Layer 5 of a small transformer language model trained on English Wikipedia (10 layers, counted from 0, width 64). Numbers have three digits each and are written without spaces.
A neuron's activation on a vector x is SiLU(gate . x) times (in . x), where the dot is the dot product.
The model reads these tokens: "effor" "t " "on " "Big " "Be" "at" ", " "a " "42 " "track " "compil" "ation " "album " "London " "After " "Mid" "night" ": " "Sing" "les" ", " "R" "ar" "ities " "and " "B" "ar " "Ro" "om " "Fl" "o" "or"

The vector x that enters this layer's MLP at each token. A number n stands for (n - 500) times 0.0091.
0 "effor": 525690396672420418379479483582615542422603478480671530564467506370470598464653578476490520568453566458687525738521435466412443555667485316342498603492491385628794413496415433533488405417493371
1 "t ": 495527378533575581381538447536584403419505401588430554527381480465475459505510454450482671665435356475420530534482551452398463505614404505469387607561442454493612512343447430575586111466517537
2 "on ": 555480363486634581369551445500500427415512451658457545486381503551521521582386501431441598619389331529462593621455569339459453407539451418467487583662458417449563617401375498519564152439515523
3 "Big ": 574535331591538471354395523509397483510455477628631432490385534598483379499567415497338724606492456402578443444437410308337596312556489559531576534600526602374247511344374484620391327437452525
4 "Be": 503537267664628360348345516452449507579564466620597490655522411657446423490390567441459665490605454359576386588634506449457703199669484410468450454577591428559480364419519500501551538364529489
5 "at": 554590456593552542280493373447626422528643445683648527426550504461306649487562515462516606475491486218480452679585433521497802312591327658476372588482465476547543416540397506516346449519501423
6 ", ": 549580403517573560335589427443437489414643442542409525513465520568488407489559515414522632619419394601354488548523560359458541471675483461442527512555404493454599508308453465541479115515561480
7 "a ": 552514468557512516342496484423453477438540375685536594525453471593485403519596436361526664615526373421519674395479572414469526577585472404531458550534322497421528548442441366385527156529538618
8 "42 ": 559574292562515511331553505455538548464565351722485538547392476533505329537441457450438516618528459300487483507435580396475484544407479414371367380449384499579477503303466430573553260337526733
9 "track ": 573583381473356581394519469509372428407609391670657480448368512506434393498584549483494664580483412320398477614460530444473419575561508409408348438514458643548471581267504460592463200463390544
10 "compil": 509748350601515470416659522557509427499594382593538428658505433489365536515615620418339508445527413473647488615442348530341629590583434379446524407768479390602415426482486488554468432420444544
11 "ation ": 579515358493487474434490471647600448467443379666562499460421577533445355502560544417512602634515502378504480609507546426482471501566401462390321423492413532513590435194449418597455181594416557
12 "album ": 565530378516438617373519433517498438403489394660561483460374538500489390548600466363451652584597362475458436499408524410465454538687431468364300373521443601550482586299408445671493229513509568
13 "London ": 534601269526565571357452448544458451458561475657532554550396554586430399546494565490543559702547444368494447400469546267530516518575438521453341366474377570467451510352486447658489224444460538
14 "After ": 551469431588462465376493380504421524394361543501518523403410543676566563531443588403396660543445436489487420548522519233403417354620417379320504322634448359464517513383403504665420321565595664
15 "Mid": 567475318524491476471323384455352352545595558643768460519549458629348444556433451509451551500346525314606612481506511455421678413611407625422546575605426416505331381442490407512384379336488615
16 "night": 587555399483695486319425402434463385481676461629755536427516493446340495495610570502491643566427581327556579741584498415379828290542431472395435566595491536544392584501467407587457470376557474
17 ": ": 462540400534576496301568513542439444370637480528507433497454510562570410636523555422428650571449386594417481541560573382456475370616480482470539521597397542594620535380419407595458119500550493
18 "Sing": 433638387483520270412437538466376559435838463490673421546640498513432536492677595424379500494520559267551555496480508422364786628598498421621540492535558412497287345282579511522401507437550532
19 "les": 598492329476645512419474574526394298487693300608587479507485467520471539609660593437465573556398560401494579660583412377440793291455455498435402503287567371574488319426406514652536431422470519
20 ", ": 526516373548626538332575450408422513431604456541483524476517489581527382597482545427531615601428473616338451628527509338408594525624461450440570536579384537471598503320451423587457148571621547
21 "R": 463564307625538434529473371446445457627622363640494449688395306676407536521445419516400616275595469467476451526560519525368708483453364361471623367383551473535530534332509480536537442506535509
22 "ar": 487508438557654416461543390377602520536494447764552634499525412498414589505648524477533481408493454337558363573485418383626974335485368561446497344468442395549553407614518601508465437436570489
23 "ities ": 599572303507556352434552520614538412448417436641517504493567457581415403527629467514471565655470423338336417485419515393536671320535368529438376442466443494290576542354406480619469269606428542
24 "and ": 629505349560646530390531512526396405515452475578535501349403504597588417503436530501552522606560375436398579549463564420544619454674419383516451405465457425358505529249404414474394217519671569
25 "B": 639629394555640439472425367416465506531392479784646530724461454738445515446390417486406572250548584425490412589471512488598606449497395443423537531569563568609464480321470417477484434500532419
26 "ar ": 508518381579589498346510424573624394395358511662512607419511518645404421551490437459567610589595428241405398546465428367551634342578416574494396489458399610389609416343516504537475230454543578
27 "Ro": 490485355597599365409410415455531438393421523704529425525494309551390496549388583497483758424518445406611456543566533296562634211627504461590516480371501542531326428293621571595535573407414398
28 "om ": 597552305536548539271496417554603363401467532583521464466462501526433412591510412399523641632407420322383422491435528454510617249567432526525386430455424634390582524276453422609523248524461611
29 "Fl": 451708317642476473366412363550488439697433558739679484561521497614319553472434502495407542439387422379549421574596627442611685337512491527483512608651585538390566522399585515576456451552489436
30 "o": 476549330545682426320475433402590416431566499764608444480583367624546557609421609499410634483440408332501403517579479442442768260600503379584395542308488463651396449475545604637547492485417481
31 "or": 501603421550621599348501511369579415508583448671539612459605521517484457519608499472525439488521598366528549636607492453638971182598405468486371454484455452639439386393551606492380417395493454

Each question shows the input weights of one neuron of the MLP. A number n stands for (n - 500) times 0.0015.

n59 gate: 549520648344504466465566558491432509307541473629523521546525500425642471517441538540427495553366529387471431309556406289565619378276653571394518374550505350346699395460420382344311707342610521
n59 in: 574546590358353616424554523717538707491501541666417490498491478613613508677552448676492476436429592597681620549612469520675399428521584454543518559557415678504565324495407532603406424485331414
Which token does this neuron like most? 21 "R"

n34 gate: 483513677505581525600479598395433513440477523312776423514387543551302449507554463377410538485454640358451409478526506292393529466568712550451525290487491593402620793565534403447421622524492645
n34 in: 576550694436545568412549490560444361376603358409610618658684653523515420469518454618620616469534324545627475436574362630505363373461577416569520350523576444282376577422349496513464547271439565
Which token does this neuron like most? 3 "Big "

n41 gate: 441494606459588326427483340317526447381292324604457552585323332512558320458510467474502449587429475441508609410495479495465681467605468468484633414512367487529596434441279515675429622495423429
n41 in: 648506361568413474654598647602325600607435530399515420386651435445465626646401498583428488460647411455463488442335498733522462567503380499656559561557309621420480393447564520408382470431604562
Which token does this neuron like most? 24 "and "

n4 gate: 367471455298260485367584516437345438376325404568451502473434481366402407519558475367398509590355649499367375445414571589385319496513320522432418468386466552653493385557432574631244597748431394
n4 in: 509409514444494558510513518369500720334451327762564431304389464605346469577573358529539451723350421524509447515576451542474236648569543552325603517440475467353410546472633386398494475636417223
Which token does this neuron like most? 9 "track "

n100 gate: 354454673457493357420533713603273391357558515623456705501539528464444533387512635467642334416504609563395429484567410528503577347431573470600471476566340716361686530356282527623472610533528607
n100 in: 488514303567581606389526527448383635780482677455558370294463492723486604698539434449562546565438405614495555262613310558410532525518328425351681628505469515468687413797584506576509394435634295
Which token does this neuron like most? 20 ", "

n121 gate: 513564481323467569553739499501554721519303473462529332511709713550515445359427512551403379464674551382534557503681308524674664617490636457455563307397426336501718605549406382330428416459369667
n121 in: 450549531553629488298499516499533529589461322561423458582536394404640384441416400678489387694342626379488510458513427460547490421778436309460567581473392508496404460642608481461503460652561369
Which token does this neuron like most? 31 "or"

n29 gate: 572472379531568413603389465413287583471289509531430564259427350419521618572569491415851313493594440626473620482644636580518398530614502577583553313528598440564643414380326592448383471339304390
n29 in: 443399490599551352506504583307504334451554612352522394401465690642522623486466465591392349316335579393414511356426456586408537622426560679515392634266596333422412547274665591692507429568517461
On which token does it fire most, and how strongly? 10 "compil", at about 0.46

n21 gate: 549549635613486733468540311321469595592533601476644704350428525577287530392477497519473414689562457517707407393550472558693510589661494307464481563303557235435539654476405500521667488542401624
n21 in: 546443533513692718453442432375467410527441499495495603602525714458468506586379332408470553496491510322429565569459449524458583364581548397520597463339504478399656494410346517667625476477576451
On which token does it fire most, and how strongly? 24 "and ", at about 1.4

n43 gate: 523538572449513461477485484598539397549453640578395288441593491498556328544531562534672464504480442381589442318588562346464304331451546614621545514424557427559531607410413459524645676374626637
n43 in: 616664518180434596401655682577589504618492458354646491633582752568632447474465525312457538549606385328502323407565619476666556438458306460487455439461634391254577448445380417488550578542373605
On which token does it fire most, and how strongly? 28 "om ", at about 1

n6 gate: 372431602635579377312275373484625522482546589540540397491512593448523481534514422423518442352532539659311654643434551591425531468446474626450375551374706423469321484437725500539536497386639588
n6 in: 421635742595557501593316501658349563408456339560606806460530350448684510634346475371628523605627439518636585689460443474380489482560549448446429592424509565418604477528470439339554504315472343
On which three tokens does it fire most, strongest first? 16 "night", 4 "Be", 23 "ities "

n103 gate: 569489580527367810537451393557443442424515466531476439502448478404470333523572431484591501695324407329522446416475628516440419517532342525213553508588467662485614560628608440482593557543332709
n103 in: 623603633565462731393501496479390531392602426607557352661440612318435592399501318395619472556422509496717442489371559475410614455516374454262480508606565507307479475632679510432684579544629664
On which three tokens does it fire most, strongest first? 12 "album ", 7 "a ", 8 "42 "

n82 gate: 289297653346507536529458498448568441673319224451637599570557637524478442534593627431409342490337528263364607604344296470414406605727749509393505513565692483674611477363285383377396433505549448
n82 in: 515390574406367495335592515370541501332489470524454524520543657593775258512549597525507628706494275517564533604596581456422471648284437557482507545369509631758556393469536572361568525838440428
On which two tokens does it fire most, strongest first? 11 "ation ", 9 "track "

n86 gate: 553529525478311378479506568393409413419609391682308497633500563637526330490469364350534436599540428383612480410549586451630502351439468395543409398518550570428496476530492408630461721541514447
n86 in: 660645585659582545490534473532742635651458594290547512490336506578508464307485422529348492598531465451552426569531552434560420646647552469481584457452486205540591548267440460374426530399441435
On which three tokens does it fire most, strongest first? 8 "42 ", 4 "Be", 25 "B"

n94 gate: 573517499348490542480666558520664437424476307405377445448354564398650451477509534545427523768410636711455490475608641618433478510598578547667430539565467345564434580582434498473336192418419455
n94 in: 444487659551548170497500387476407473514364391517506414536495684555683515568432470456461757504387447542501386527435596364377691619348463632518451433497652433572378464658493524547372491505548283
On which token does it fire most, and how strongly? 17 ": ", at about 0.73

n104 gate: 613267514451304398489538540423429554637421594293182509389589451492490393579487532327484606481585381454482496361347432615741450490420599368461440454528510531475463520593474510270345405719508642
n104 in: 464724542387423380474387534409316452677517359608589567427592445679604517551524497492489586589411208392419414611593728456410276696441504523515569450697753688515523413617489494462453552553573703
Which token does this neuron like most? 7 "a "

n111 gate: 554362538583570612544538520529442619618481530487499440359628408616559515708690613622363480451612393519709539361472454591643560765404623343315633506432628432576561683453589532560604402559550367
n111 in: 328145456588594465420509523362399597444449527591576423682662577443522568433575421605592377467502526445547623256493338382500383390488385559643447462558333309555485472454509558666384480635619594
On which token does it fire most, and how strongly? 9 "track ", at about 0.28

n107 gate: 579574791624724505589369672706728636464334396389462443400421427681433500417381641393326599422423594476571478534509520577458482611440473484496552663524317406512519537511310477324558536581516650
n107 in: 641531602350463627558610634520646682422599346338491387498562492541569611417386392656489660487431501245591535434483571381503683605534527443348409449645603524225281579455607452411451545622367371
Which token does this neuron like most? 17 ": "

n57 gate: 656398422440431467374457590714694761288571476495562600579358562559603530511492601543436562588493627483332472552598470533638788566506742583746646360627506497444564434489261363287337453510385362
n57 in: 464587317561521620592460586561617536634435562291604468502555564286320688459499440573557447378571648560463604445602552284367374488578505336566565609482310405537490485650484409451524570493418601
On which two tokens does it fire most, strongest first? 0 "effor", 12 "album "

n16 gate: 444377463670551466543428365675505605582533486477261654571584436426568549517575466349537593459368448502551531633486441621524353568498713654532373552527454558591479341623599418330439335462499615
n16 in: 736618611585468584573849486509431275467505540271307588577397399447430528459497396458376536691678391224527334471626571383483570527430424439581611520377527620306545544584548480514406426615427354
On which two tokens does it fire most, strongest first? 1 "t ", 7 "a "

n62 gate: 641555415308521500652415479440452655402539431391378374371801312668560537482413552545545673555594378452548494403369593258328587596533482593546475577629476451583374508399320441433364529491509567
n62 in: 477483520398389583446498650523547399391675450730314632603509533450593382520313618448414531645521587506419559386423624528504658444541499524408591575537422581461617606688456644632513364480637512
On which token does it fire most, and how strongly? 20 ", ", at about 2

n84 gate: 380363424500649549501458332503432500609263552673478334425368520582648465588597544736427414488395410519418482543387423500384477578481511603459338453706666525655448749453465432427493386471551436
n84 in: 425468697351430551304464265292556510516429486586431523518483330692616438407712453477688545368595499342557512364525334549611364556584588466361492334397576360641585393363499459527385447268419533
On which token does it fire most, and how strongly? 12 "album ", at about 2.3

n116 gate: 516396724690613631373555336434428375408508541460439611496597552639445685763567586588508622311470683617368338509438384484460334654494664566517339605380359259487393557458368560437609519525412518
n116 in: 574509390397391459457451580318350421615430733500425421422520459373243595509401720354404458605458336656586443438344180504493562526358533555822444509589451657435284447392454573500622472476479497
On which token does it fire most, and how strongly? 0 "effor", at about 0.53

n93 gate: 518575575497407569449510420362658539494473443631485396530584401581501428620503493459369428393464456609424620486712587371308545483497738392344363452471630571423437645316335350345419688458504521
n93 in: 414586505577528467351548539416601534660407528581530323452246337557495568503400314378405469518598587458487568396338680580459512586591705414291551391565714517393500400436538545551634475353433518
On which two tokens does it fire most, strongest first? 21 "R", 8 "42 "

n64 gate: 487462504586562621530507436390611456522543569330623394452410609648398475517458451541283514621431593701685151494403461454413361588582444697645530518548628417540366434495523485529515530551511461
n64 in: 535450444388487472694399346483438567491512445510723626379658644514556596452345464243428560634520476397518412240346552540272605350637547350646631589486520556550517505618452409516386297497504626
Which token does this neuron like most? 3 "Big "

n49 gate: 438546586728594434748426648621486547500712618697472495569442301568600429430443605687586537368396437622434429456553487440485382437499614498514373530718420515431522563395293317391636471488617408
n49 in: 386608692542613388607465469589318349567389537390753686586572616536524710486595335650471554589568520461417636410463455441373330394375434421464579297415479472586568533468504228357605547628529307
On which token does it fire most, and how strongly? 25 "B", at about 0.66

n95 gate: 473639368336435551418567559438690518531536356388513612492375644382590479525366556376281504561305583576414561368555592590351538681629486303432611720525502441590489425748464581671523448684495665
n95 in: 518667524353585604413477612351570435527545456411437594528503544586614198445346429521447531502290362430344537487542468444442370644477681263482605582490471410516917448383437574610397513688522477
On which token does it fire most, and how strongly? 20 ", ", at about 2.8

n78 gate: 385353579544460535382494518626640434533432567421435271351419574502484356383193732627509393541517684535509657531517462477600533506493666492495437508351513162681541558409353391357608407704451503
n78 in: 431484416433713471428573342494427371506457456494417515729595653649466551610595516555754480443534606498432424455407546702493280525575589409430497377309573172346536446644535575627563239431474491
Which token does this neuron like most? 24 "and "

n110 gate: 567434583640568668411515582585528627523627406589441562445416468411720367529500505475438356280381628595544609535381428542316354480436631656387368551441568497432646463615483346503491458595479555
n110 in: 535558480564448849452336521372638500433577368532478488488372423364577213277511363558501438375469643440550379409617437461512412341584584644667304684335438306573565487549426463685476488291641463
On which two tokens does it fire most, strongest first? 0 "effor", 8 "42 "

n2 gate: 662534630343608450330603648520713513516543739494635461431619590651494770500721501679366546563640570556551477606626402467488387753407613486522495534331604367384505442565571572397674431426531442
n2 in: 496551461419606452228468561502578535277627357749463564605617667465663424404322415466379506376422441610212431432451528435528599664414517695623602537588381418301277442439364517461607585372655583
On which token does it fire most, and how strongly? 18 "Sing", at about 1.4

n119 gate: 559433610555578516512423447700582547519604506382342501683372722480340449255553549412383642456419637632510527602416359362565712432501565467498360532476334548552695510480237366682686591566450568
n119 in: 542573460339498456573340687406245600537538510503527530558662522392476560578349561499625476361354302369504481379547583750397645375529509549477545365634510747461509526543461641708461365479544464
Which token does this neuron like most? 16 "night"

n36 gate: 521529360339291635607629514561516495716444450441546412362423432476591530638618239400454464640375555646436519517498557522644344452627369337468530346341437419740522429599445531433437375548215545
n36 in: 594496491431531512379590397639515576475300468569576533651446708309501442547490622569528471618589605466484509531475244478690529464638625498582386472364591394553490290441565536661400525435480374
On which token does it fire most, and how strongly? 11 "ation ", at about 1.9

n63 gate: 459509682584442345412559388484558728329507404651419584496589532532585359458549431480539543744505545507381602442606434500506507333414529596477555466677573522681559632495513430619553482568485199
n63 in: 488612655298446554493412689694548377552660590421426627491588393559422614668457780454443556447613487486673643504429435536593532485481497368544508522532582393480616547456404431632454429621294657
Which token does this neuron like most? 17 ": "

n120 gate: 622518364608545426464583528589310580588504700670262559559646679426383605472483413462454551582648552542619472577450380820561432602353806514545407505435468476550453453582501430579490318463664599
n120 in: 445573300519391594471578439388680620521561527473470494530500345498629326438419327505714290578521517450356571418561594364384483445481432534584606374718619384674394579538430350577513480545452313
Which token does this neuron like most? 8 "42 "

n17 gate: 420514486658448404663478502360425575335457547641482568435256498534278553672483566364504427552491443776495447372602387628595396637534529526547393463547480575541388307386418465428874644455615540
n17 in: 436499304486533549472332589559417726686557573463691284367529635327381629523634581837468675503441479579604696419609394580438456477548566483354640468441487468410732636486440504530165422419408509
On which token does it fire most, and how strongly? 26 "ar ", at about 0.39

n117 gate: 376466493523481528484430518443558584362471311538563564332582498639581457604507360340539303526443373543353427446661435381752472618647676480621462514574548731587426416284381546601332844339533536
n117 in: 427751466592512385543513472399420501348360370542277586642571663373662363576657525499415658611599531476601437492538469548457604646362399584605376723639366504494353244655399410395452544399598422
On which token does it fire most, and how strongly? 18 "Sing", at about 1.1

n8 gate: 670519512549535512298345482508591629479491367509374495661428413441387190392396519434462432487454685448393538528514539424316391440504550459626489549567433219421394563451283423440436659361507418
n8 in: 434510621483491447465462622338361396552601342679365738378425504329436478627483564403528513477611626447517538524586431651524529478458537468431362594475417531311550479300312660574488663627526624
On which two tokens does it fire most, strongest first? 8 "42 ", 16 "night"

n68 gate: 499287467517310628468523415573438560353354520327568340562579506446368562582559520632531368543389686443665479515751447607546469708629487350435541579553349395580487598557543457507577287420583435
n68 in: 588496476732479427509340383650637329556567327403424359779523289498537379641572581570504627385402530474464365568297606393678609563469459595456543640491441597557305352656323302513557611448425548
On which token does it fire most, and how strongly? 15 "Mid", at about 1.2

n56 gate: 377551482651543477564371284270551518580560420640472555537586568386493505433482358532406360723360613534448502562599562419508404566635684601425371588400579478551625625474401539555566564412694538
n56 in: 504751365813517461508401796448530395420657600444579734567574439614526475370679352765462410572657522558343474691750626335480384490498419554413391609520523466586596727589604661612554674712530337
Which token does this neuron like most? 0 "effor"

n30 gate: 621529315368490662623410632348490508693619512528377404392503470586487387508375497356597397359476236485660231424593561484659365487443509444540490632471574460465263439590385479548620400398540695
n30 in: 562494561566643592554390495597461356402405589547535392691445558389220370548566424553411552431367581585591488468450600319338494428561420563463498487494385320442614683461459548415445560499488426
Which token does this neuron like most? 15 "Mid"

n35 gate: 645556636500585575574561300481559405676537421451427635713576667538467539520376525562372388441633467657602600493434521581382523519539645427409436601357589656581438450567608280442575372759401474
n35 in: 606428510689625521453601388423491358650315403482244447615576506567330276440761565517381321507509550616575355375602382610390583499503587388751310580553472582826445507464290431607466492470353478
Which token does this neuron like most? 25 "B"